Layer 2 of a small transformer language model trained on English Wikipedia (8 layers, counted from 0, width 128).
A neuron's activation on a vector x is SiLU(gate . x) times (in . x), where the dot is the dot product.

Input weights of the MLP neurons that the questions are about. A number n stands for (n - 500) times 0.00046.
n71 gate: 387 369 594 394 451 539 504 604 508 415 577 394 559 507 471 740 390 655 312 715 356 558 689 527 398 346 438 670 539 564 538 485 645 578 381 646 320 559 593 383 463 373 433 373 683 581 838 533 626 598 479 462 369 673 457 569 597 554 474 660 522 752 549 416 274 676 636 433 695 324 407 436 375 443 616 478 295 480 426 490 357 157 486 392 407 574 241 428 716 549 564 396 504 550 445 507 291 567 511 511 529 454 458 575 493 553 552 492 228 482 470 438 457 746 613 354 565 582 470 479 632 524 558 310 347 332 584 363
n96 gate: 373 520 650 620 367 496 590 424 291 490 405 407 588 440 649 461 544 443 428 493 667 460 351 614 429 427 444 416 599 564 376 428 625 472 451 700 408 409 403 588 513 506 525 578 583 487 580 374 509 580 506 293 381 448 377 411 538 604 399 368 110 413 534 517 531 546 806 679 251 364 607 284 482 668 395 598 437 500 548 589 540 567 542 490 675 465 312 634 362 547 463 544 571 587 553 591 366 416 579 354 718 531 406 568 547 343 580 565 587 539 558 497 494 551 670 485 399 298 617 447 440 360 612 491 413 457 439 686
n112 gate: 420 437 572 287 486 425 700 795 548 415 396 829 637 564 496 372 393 504 495 694 504 508 307 508 500 694 378 513 479 492 500 550 699 402 419 594 365 396 560 298 504 607 680 443 508 382 546 478 529 406 563 446 461 509 402 339 399 418 283 653 333 419 545 710 358 689 291 612 643 570 500 563 629 721 167 460 429 631 226 557 767 359 207 458 457 343 565 634 673 425 318 513 333 821 442 731 635 504 418 715 858 426 645 495 287 253 830 400 636 504 412 696 346 665 711 452 521 158 527 380 441 434 523 632 519 308 419 663
n227 gate: 537 557 428 763 739 543 521 564 352 518 451 621 350 493 457 586 604 645 481 560 442 448 434 490 442 345 244 329 613 500 615 363 457 402 500 651 465 577 590 528 441 593 662 698 554 468 447 549 634 646 398 643 559 305 665 467 386 407 407 414 333 507 519 254 281 261 586 433 388 319 373 123 422 493 522 470 598 222 606 541 380 519 605 714 629 528 496 653 393 598 544 608 640 677 425 331 628 376 569 449 368 729 514 553 583 433 347 336 600 482 409 592 597 342 625 447 518 346 433 604 471 524 453 500 524 555 713 214
n269 gate: 418 340 440 569 500 400 371 340 564 420 571 489 456 746 683 254 588 654 544 674 535 475 412 453 416 323 562 437 369 466 724 342 443 546 394 664 350 570 367 640 727 321 586 578 486 470 515 290 511 604 201 518 414 615 160 310 593 553 650 591 488 663 415 317 537 592 558 386 496 288 500 500 543 363 554 627 637 543 564 554 402 449 419 352 409 500 290 554 575 548 338 496 412 439 330 488 545 440 291 389 562 397 500 794 631 468 334 500 712 462 507 465 672 468 508 511 435 559 777 729 447 683 442 544 105 391 526 796
n274 gate: 477 500 291 481 421 566 412 473 476 609 479 202 428 417 553 432 391 462 537 577 486 483 619 456 412 481 334 533 542 581 523 474 394 342 350 243 578 483 549 479 460 571 747 487 550 671 458 251 290 494 545 459 765 625 423 489 716 656 504 447 796 581 575 326 629 500 781 374 310 562 557 624 369 387 453 426 424 546 360 651 354 613 597 462 504 482 420 539 672 310 503 441 479 299 594 426 489 589 489 439 453 382 538 264 418 583 238 722 456 397 410 196 400 348 567 632 710 582 555 486 459 446 404 462 544 598 591 589
n71 in: 742 730 316 421 647 833 594 616 728 564 505 451 476 640 475 470 389 289 411 459 742 619 490 619 158 478 155 665 593 288 378 415 312 706 487 395 587 597 212 630 316 452 261 411 264 387 274 445 71 531 681 703 734 580 603 617 242 692 697 634 634 530 352 388 766 179 527 276 300 556 455 611 514 659 530 453 214 736 431 420 689 690 570 457 500 584 454 697 461 670 198 231 665 276 459 349 692 616 616 314 22 382 408 311 113 365 483 442 562 440 593 536 585 479 327 334 460 423 557 428 437 533 726 601 618 745 411 525
n96 in: 668 525 599 285 211 697 465 456 408 317 603 597 511 478 825 463 658 165 648 662 595 515 260 612 660 508 627 443 488 682 508 537 725 517 433 533 453 397 426 477 484 268 343 514 533 311 488 420 504 293 619 439 480 362 402 587 670 412 439 178 133 547 533 471 575 630 458 610 278 681 429 322 433 500 409 443 435 518 535 648 652 367 374 513 313 566 353 674 620 778 615 366 414 550 564 309 488 329 639 500 636 513 379 459 425 467 539 525 552 387 236 476 335 549 537 554 496 440 334 602 657 519 576 526 518 264 448 591
n112 in: 567 568 496 591 309 403 663 401 370 493 470 361 749 395 664 561 632 446 623 666 662 500 589 409 386 367 632 426 456 175 679 536 527 455 604 507 433 610 268 550 391 451 446 640 678 578 574 648 585 563 433 523 577 558 515 371 537 430 539 201 482 619 533 434 452 586 452 612 363 395 586 692 503 571 618 486 374 608 625 497 431 176 421 448 514 578 455 500 639 477 555 546 425 430 472 457 544 439 437 531 374 297 526 478 451 596 733 522 303 428 711 437 421 593 504 221 607 583 738 454 575 628 541 507 662 430 489 462
n227 in: 420 473 365 428 674 397 500 508 602 441 442 579 569 479 494 537 437 497 500 500 299 617 454 552 473 435 347 456 534 689 506 491 585 426 602 542 441 544 528 393 380 601 578 419 503 450 503 630 470 585 425 693 657 454 636 636 454 427 512 545 529 531 430 436 363 397 568 399 408 471 466 344 473 602 558 405 575 495 618 513 760 676 532 515 563 308 570 486 312 633 341 521 580 412 461 506 610 455 324 494 270 558 514 518 568 436 535 343 497 378 511 634 577 646 428 466 360 397 358 561 559 500 688 464 554 375 729 460
n269 in: 592 358 478 535 301 652 516 496 532 341 161 427 822 557 791 505 571 621 491 415 591 578 508 520 289 491 467 610 468 407 539 448 374 549 507 423 509 460 516 674 487 441 400 471 361 811 742 438 508 536 332 603 567 644 478 188 337 443 381 675 774 354 478 356 395 574 540 373 600 752 710 626 411 366 587 397 369 435 395 771 710 643 322 487 557 451 208 479 731 448 392 424 504 583 560 560 536 645 413 640 341 447 508 181 245 469 248 287 572 439 596 538 676 521 474 420 484 666 394 666 114 480 398 520 661 379 505 661
n274 in: 434 625 388 322 490 528 394 455 363 635 667 276 644 331 610 527 463 468 752 627 621 491 633 571 515 277 362 574 532 478 517 483 397 549 462 354 560 409 558 503 414 450 592 672 592 471 666 448 327 557 415 403 794 539 584 671 573 694 389 622 570 603 479 345 669 559 658 349 468 437 344 592 466 320 441 574 553 530 446 641 504 587 653 615 552 430 414 569 452 296 430 567 516 400 580 473 414 560 257 399 451 448 378 343 593 596 486 644 537 581 394 533 364 436 500 467 506 518 557 469 366 528 378 347 740 510 493 497

Each question shows a token from some text and the vector x that enters the MLP there. A number n stands for (n - 500) times 0.013.

"ous": 556 537 211 509 503 501 569 379 557 512 648 507 683 443 517 434 594 594 593 409 562 413 613 458 393 616 618 371 546 536 419 687 484 434 742 577 543 510 534 483 451 545 361 425 570 368 554 648 331 344 542 570 511 455 548 545 506 429 586 461 521 451 566 428 534 648 458 294 544 491 432 459 483 561 591 511 463 566 460 552 552 559 499 598 565 503 434 460 422 464 550 501 437 499 599 485 546 545 551 492 408 623 635 422 670 263 399 584 399 651 617 567 467 470 439 327 619 475 426 469 397 499 427 511 502 335 375 450
Which neuron fires most, and how strongly? n96, at about 0.067

" in": 487 490 341 567 360 478 428 485 630 413 565 582 618 488 548 298 631 551 464 431 495 539 296 407 343 481 601 446 413 438 463 450 452 358 716 534 482 618 495 344 433 522 521 343 610 439 587 563 385 491 503 503 586 504 537 583 283 460 556 467 609 526 608 494 494 521 489 465 417 333 425 441 734 523 471 453 358 606 601 554 551 462 580 506 543 542 557 367 505 507 525 453 505 404 548 520 553 432 478 560 562 593 501 532 539 412 556 517 429 578 474 578 462 577 535 371 587 425 421 475 352 823 525 536 381 518 729 487
The two highest activations, in order: n112, n227

" Red": 421 567 388 437 390 383 368 539 582 557 616 526 514 535 352 504 579 535 517 361 604 567 604 543 425 605 488 390 621 637 540 513 557 470 589 380 480 613 571 351 405 324 478 438 596 484 610 642 504 385 514 538 528 517 436 693 601 304 430 465 699 417 498 473 565 564 469 248 531 475 553 397 597 492 508 489 608 543 511 593 365 626 587 446 497 596 516 385 577 489 476 439 411 373 518 577 670 526 587 638 434 665 437 603 583 361 468 444 497 472 539 602 441 437 454 287 613 467 509 323 357 539 342 488 438 483 436 587
The neuron with the highest activation: n96

" on": 485 475 418 563 361 573 527 441 661 472 695 554 637 550 504 511 574 555 414 498 487 522 329 526 356 442 739 435 453 402 467 489 502 439 583 521 533 688 524 347 385 593 487 495 647 358 523 710 486 452 554 502 500 420 464 609 323 589 534 430 736 441 493 372 472 544 503 652 468 435 517 489 695 534 528 522 328 678 538 547 425 529 504 518 499 486 449 442 487 480 429 547 460 465 510 494 413 334 512 636 398 511 612 532 569 395 412 521 416 542 515 561 457 434 579 481 703 457 456 426 351 667 369 565 340 503 583 594
The two highest activations, in order: n96, n274

" Toronto": 497 515 403 422 477 455 328 414 589 428 557 544 536 545 322 440 651 542 545 381 598 438 584 545 581 510 538 420 778 724 355 576 494 471 656 529 442 605 583 461 409 554 519 481 535 361 511 501 616 438 452 656 489 558 433 609 358 356 475 375 592 429 588 357 503 691 451 403 625 587 524 511 591 579 454 561 523 451 498 540 514 655 448 450 467 722 516 485 445 467 459 546 303 465 534 525 588 456 587 606 580 509 482 538 582 279 583 467 504 479 532 531 393 424 473 455 599 517 540 549 271 621 541 586 483 545 538 575
The neuron with the highest activation: n71

" one": 564 540 349 518 348 375 459 479 571 398 576 740 575 413 485 390 506 514 391 437 635 495 467 536 525 522 634 530 430 598 466 448 544 405 625 559 536 487 479 442 516 414 676 310 545 341 599 624 317 439 497 626 564 436 399 540 433 450 435 526 502 389 441 487 382 466 479 563 617 562 336 436 464 473 611 466 477 599 561 597 492 491 534 469 520 626 390 362 462 553 524 459 422 432 572 507 538 462 513 628 408 496 619 552 652 394 408 478 499 615 648 476 408 224 456 569 560 501 254 537 449 531 418 558 524 496 452 614
The neuron with the highest activation: n71

"š": 497 590 387 447 432 574 439 423 623 513 439 649 566 542 421 553 564 552 534 508 481 398 752 454 600 598 684 510 554 557 491 478 374 491 548 610 424 544 668 426 259 412 386 412 530 573 566 608 455 377 476 529 553 454 357 604 437 178 478 442 434 499 739 457 618 486 543 339 572 614 393 473 566 619 495 476 462 497 602 559 508 423 583 358 433 430 518 458 477 654 376 618 443 545 532 555 509 392 455 555 474 691 556 473 546 431 472 489 518 481 537 506 517 529 538 343 640 501 406 613 357 551 237 461 477 363 582 454
Which neuron fires most, and how strongly? n227, at about 0.23

"=": 502 394 444 478 240 557 327 441 529 487 410 354 476 567 237 566 550 508 575 392 609 475 479 589 505 346 554 609 458 531 650 500 424 419 655 514 435 470 516 373 480 543 494 403 686 393 531 579 508 378 490 538 626 313 366 445 428 463 510 554 549 468 581 374 544 601 458 567 413 531 522 563 654 576 343 555 451 589 510 474 571 555 460 429 474 584 506 555 423 462 505 404 423 541 528 390 509 457 586 531 369 604 481 489 615 304 537 726 397 543 525 372 637 376 684 373 528 344 454 582 345 559 513 540 432 466 486 502
The neuron with the highest activation: n96

" Van": 500 520 401 383 245 448 302 493 656 607 466 616 551 505 472 596 597 533 551 301 561 509 520 447 629 631 500 545 455 599 446 596 569 403 530 482 483 623 524 422 255 447 471 513 499 440 513 495 403 393 413 613 625 408 361 654 460 324 456 277 436 496 675 465 633 604 373 383 539 539 611 340 657 525 474 466 503 513 509 612 447 583 589 449 504 568 645 465 543 541 438 617 434 500 432 608 582 550 540 611 468 607 468 478 550 371 664 508 427 585 484 664 432 473 526 447 674 539 434 408 439 565 380 418 512 511 334 652
The neuron with the highest activation: n71

"uv": 586 517 405 407 317 537 449 379 661 455 533 611 625 619 482 511 556 512 511 386 491 455 562 486 533 749 447 547 614 552 435 532 398 477 641 510 458 537 548 531 374 559 358 435 517 479 552 611 442 314 431 691 422 424 515 539 341 372 470 412 590 506 693 491 575 496 280 588 546 530 428 607 575 400 525 493 409 538 449 560 422 599 594 469 511 502 496 461 460 508 411 569 344 536 601 606 488 415 462 519 455 583 521 417 557 484 525 443 453 416 776 659 327 643 387 500 559 498 502 541 304 507 428 557 534 311 445 451
The three highest activations, in order: n112, n274, n96

" entry": 573 516 351 452 356 527 251 504 564 421 526 630 535 571 552 573 476 512 351 458 594 497 438 396 591 546 606 483 601 583 571 556 472 656 624 641 484 542 600 411 411 412 462 353 452 514 568 468 420 521 503 490 483 436 515 517 583 433 529 482 745 321 347 451 586 525 494 473 648 493 379 516 471 621 515 382 223 665 689 485 354 653 491 456 497 423 418 427 478 464 502 623 444 529 527 524 502 385 463 547 387 628 431 550 659 300 571 518 469 555 599 610 564 524 398 444 622 520 499 611 311 525 405 523 568 478 448 528
The two highest activations, in order: n96, n112

"2015": 536 466 294 383 450 414 244 367 602 317 640 477 532 502 537 610 630 457 408 430 599 553 579 519 479 429 589 484 528 475 394 557 489 441 661 547 495 476 626 365 294 330 606 533 462 380 426 474 441 530 382 471 617 485 617 615 425 317 460 464 563 470 533 445 733 461 464 497 528 534 545 433 545 399 411 397 504 617 482 546 539 474 581 589 408 613 536 353 550 408 486 622 302 517 567 626 573 394 592 505 449 406 565 471 628 272 428 491 252 625 673 565 484 493 544 483 573 461 525 540 452 490 452 545 506 436 530 518
The two highest activations, in order: n274, n71

" to": 483 493 372 646 224 489 441 436 610 429 560 615 672 440 405 545 527 468 456 435 513 429 213 422 390 437 569 359 472 471 428 473 546 435 750 629 535 662 442 485 399 497 552 313 556 313 601 529 447 308 506 552 525 502 453 632 443 425 592 430 604 497 507 540 649 598 372 527 353 552 390 533 617 494 626 418 360 603 581 549 421 521 554 531 362 505 626 523 541 590 531 452 412 484 517 550 533 485 564 534 443 577 536 481 511 362 497 456 540 459 571 405 600 510 549 517 771 438 562 445 418 572 470 570 409 474 630 451
Which neuron fires most, and how strongly? n274, at about 0.23

" Ben": 459 609 365 423 428 428 405 476 630 537 588 681 539 364 393 584 579 580 532 351 447 540 641 543 431 617 596 411 607 491 494 570 565 424 465 523 476 578 569 352 303 633 442 500 476 529 626 568 409 579 484 548 671 553 405 616 575 236 395 371 506 501 702 370 655 465 421 324 561 579 520 468 645 569 476 431 477 605 558 541 461 442 579 445 480 478 510 356 489 410 479 639 499 420 484 480 632 441 548 633 494 695 544 457 397 347 621 536 637 465 572 519 490 452 517 473 696 683 362 422 498 530 510 536 602 447 349 568
The neuron with the highest activation: n112

"k": 558 588 223 500 428 560 472 365 614 517 612 565 691 605 492 511 480 607 428 355 630 386 635 410 601 530 546 473 558 680 485 578 432 506 600 561 579 484 562 430 485 315 413 376 583 503 573 603 449 276 525 501 734 394 404 602 410 270 500 456 538 555 702 502 560 590 463 359 618 596 393 558 521 607 557 441 424 523 540 554 467 462 649 610 589 541 543 504 429 493 452 375 378 480 555 523 539 529 543 638 489 531 560 483 615 477 584 575 452 494 500 635 529 496 489 461 555 444 530 557 441 521 250 440 506 419 552 590
Which neuron fires most, and how strongly? n71, at about 0.021

"n": 527 555 383 535 413 449 558 403 575 560 614 619 679 563 444 401 396 644 392 345 530 510 707 444 539 476 504 417 532 537 514 606 436 457 674 472 465 544 638 365 380 335 455 403 577 397 574 717 319 426 440 537 760 495 498 589 447 354 451 432 542 456 594 445 614 610 535 448 506 546 487 584 493 501 545 509 436 539 548 567 538 496 672 647 428 560 553 385 322 467 420 424 460 564 601 482 519 456 524 607 502 655 505 412 538 411 602 468 440 521 567 610 484 447 507 347 734 451 448 469 565 545 351 509 610 466 413 601
Which neuron fires most, and how strongly? n96, at about 0.17

"ner": 475 497 291 381 428 511 403 395 533 395 583 560 610 488 375 455 572 601 448 373 598 388 762 522 490 442 511 465 602 474 386 532 326 330 620 628 642 497 582 575 364 460 371 348 515 339 665 532 356 451 599 453 688 512 378 547 485 235 522 518 534 528 478 462 523 604 498 587 537 509 453 448 587 449 624 409 406 566 485 591 551 587 618 508 529 573 571 415 573 517 457 619 446 545 666 453 541 442 542 519 508 671 539 568 539 488 453 445 573 548 619 396 461 499 487 365 653 420 445 420 456 625 408 565 479 582 410 567
The two highest activations, in order: n96, n274

"on": 474 497 432 471 430 500 492 339 610 531 592 575 721 498 435 437 540 590 385 340 535 439 640 479 518 427 530 366 510 537 461 646 494 538 650 564 612 554 652 425 317 388 391 493 579 413 630 594 238 407 487 533 607 491 510 558 476 275 461 363 573 437 517 418 632 642 488 544 545 613 418 547 554 551 609 487 333 715 491 447 481 511 567 675 509 493 535 465 386 398 414 586 509 466 609 561 632 413 518 499 479 580 543 476 529 413 471 529 432 548 544 591 450 496 512 346 674 502 510 467 373 562 364 552 415 502 437 665
Which neuron fires most, and how strongly? n96, at about 0.1

" |": 476 522 352 501 356 520 448 441 568 435 554 517 723 511 448 619 463 507 577 412 577 447 456 492 498 400 580 547 319 542 454 376 471 275 657 574 586 609 532 442 436 603 542 393 562 552 466 595 469 463 496 510 580 418 359 423 567 409 591 467 563 461 679 413 580 762 480 532 459 485 349 310 729 596 569 523 330 525 612 689 552 546 553 422 438 560 482 450 420 462 432 485 456 552 541 503 459 471 528 519 276 589 491 541 561 366 458 577 404 514 565 388 460 423 443 404 537 501 566 513 281 608 531 534 404 474 528 643
The neuron with the highest activation: n269

"ip": 529 611 386 335 405 504 483 423 602 478 631 450 594 541 432 510 620 594 311 430 525 395 601 566 569 523 543 560 507 471 376 550 468 563 556 657 514 408 693 485 286 402 436 404 518 413 642 484 419 280 517 495 665 449 363 617 449 322 484 519 661 534 527 330 649 438 526 491 576 509 379 545 426 477 503 477 478 629 337 489 446 416 617 527 509 563 575 459 440 447 542 512 533 571 539 458 539 533 405 448 417 708 572 565 535 359 541 567 521 486 599 691 395 535 357 335 737 485 494 507 372 548 415 516 445 437 557 665
The neuron with the highest activation: n71

"|": 529 641 350 358 367 451 397 400 626 419 573 522 718 481 412 587 372 526 558 394 546 386 441 444 523 383 605 510 357 657 483 398 525 399 751 629 540 487 597 326 424 414 575 465 577 528 453 633 539 472 482 536 613 557 511 541 630 405 500 520 599 471 561 389 660 604 524 586 474 406 433 451 770 550 460 576 415 495 511 780 524 512 572 485 515 514 503 401 380 436 389 492 554 523 573 499 511 401 604 526 280 620 487 573 493 408 463 594 511 599 515 356 472 450 425 403 501 444 439 473 422 540 475 571 416 529 505 512
Which neuron fires most, and how strongly? n274, at about 0.16

" Your": 421 567 523 378 346 347 343 462 524 601 604 507 493 530 509 610 571 537 457 499 603 487 518 547 300 562 668 422 618 591 414 500 452 481 728 537 496 530 471 480 426 434 502 261 558 593 467 565 411 392 466 648 563 368 452 642 373 484 464 358 590 540 518 505 472 504 492 475 566 477 385 325 678 499 549 494 515 524 635 487 518 616 587 525 530 591 503 428 499 453 463 427 495 395 574 401 588 425 538 502 463 598 692 664 475 169 538 565 444 631 485 524 401 468 472 584 581 545 357 336 393 564 446 406 521 528 497 477
The neuron with the highest activation: n269

" 3": 387 435 384 513 362 529 310 506 641 410 530 487 661 519 540 471 557 519 320 416 607 411 536 544 521 418 584 458 342 575 517 460 450 544 616 506 577 562 612 323 305 373 626 382 531 440 629 675 379 361 482 531 468 576 579 510 516 361 519 496 519 462 610 447 536 450 451 356 405 346 405 513 408 562 561 503 406 477 470 686 489 447 556 422 311 613 329 443 581 450 482 538 441 499 538 595 621 287 632 635 559 559 540 524 630 391 483 584 612 544 556 612 391 348 581 477 621 548 450 515 450 462 473 508 511 372 553 464
Which neuron fires most, and how strongly? n269, at about 0.15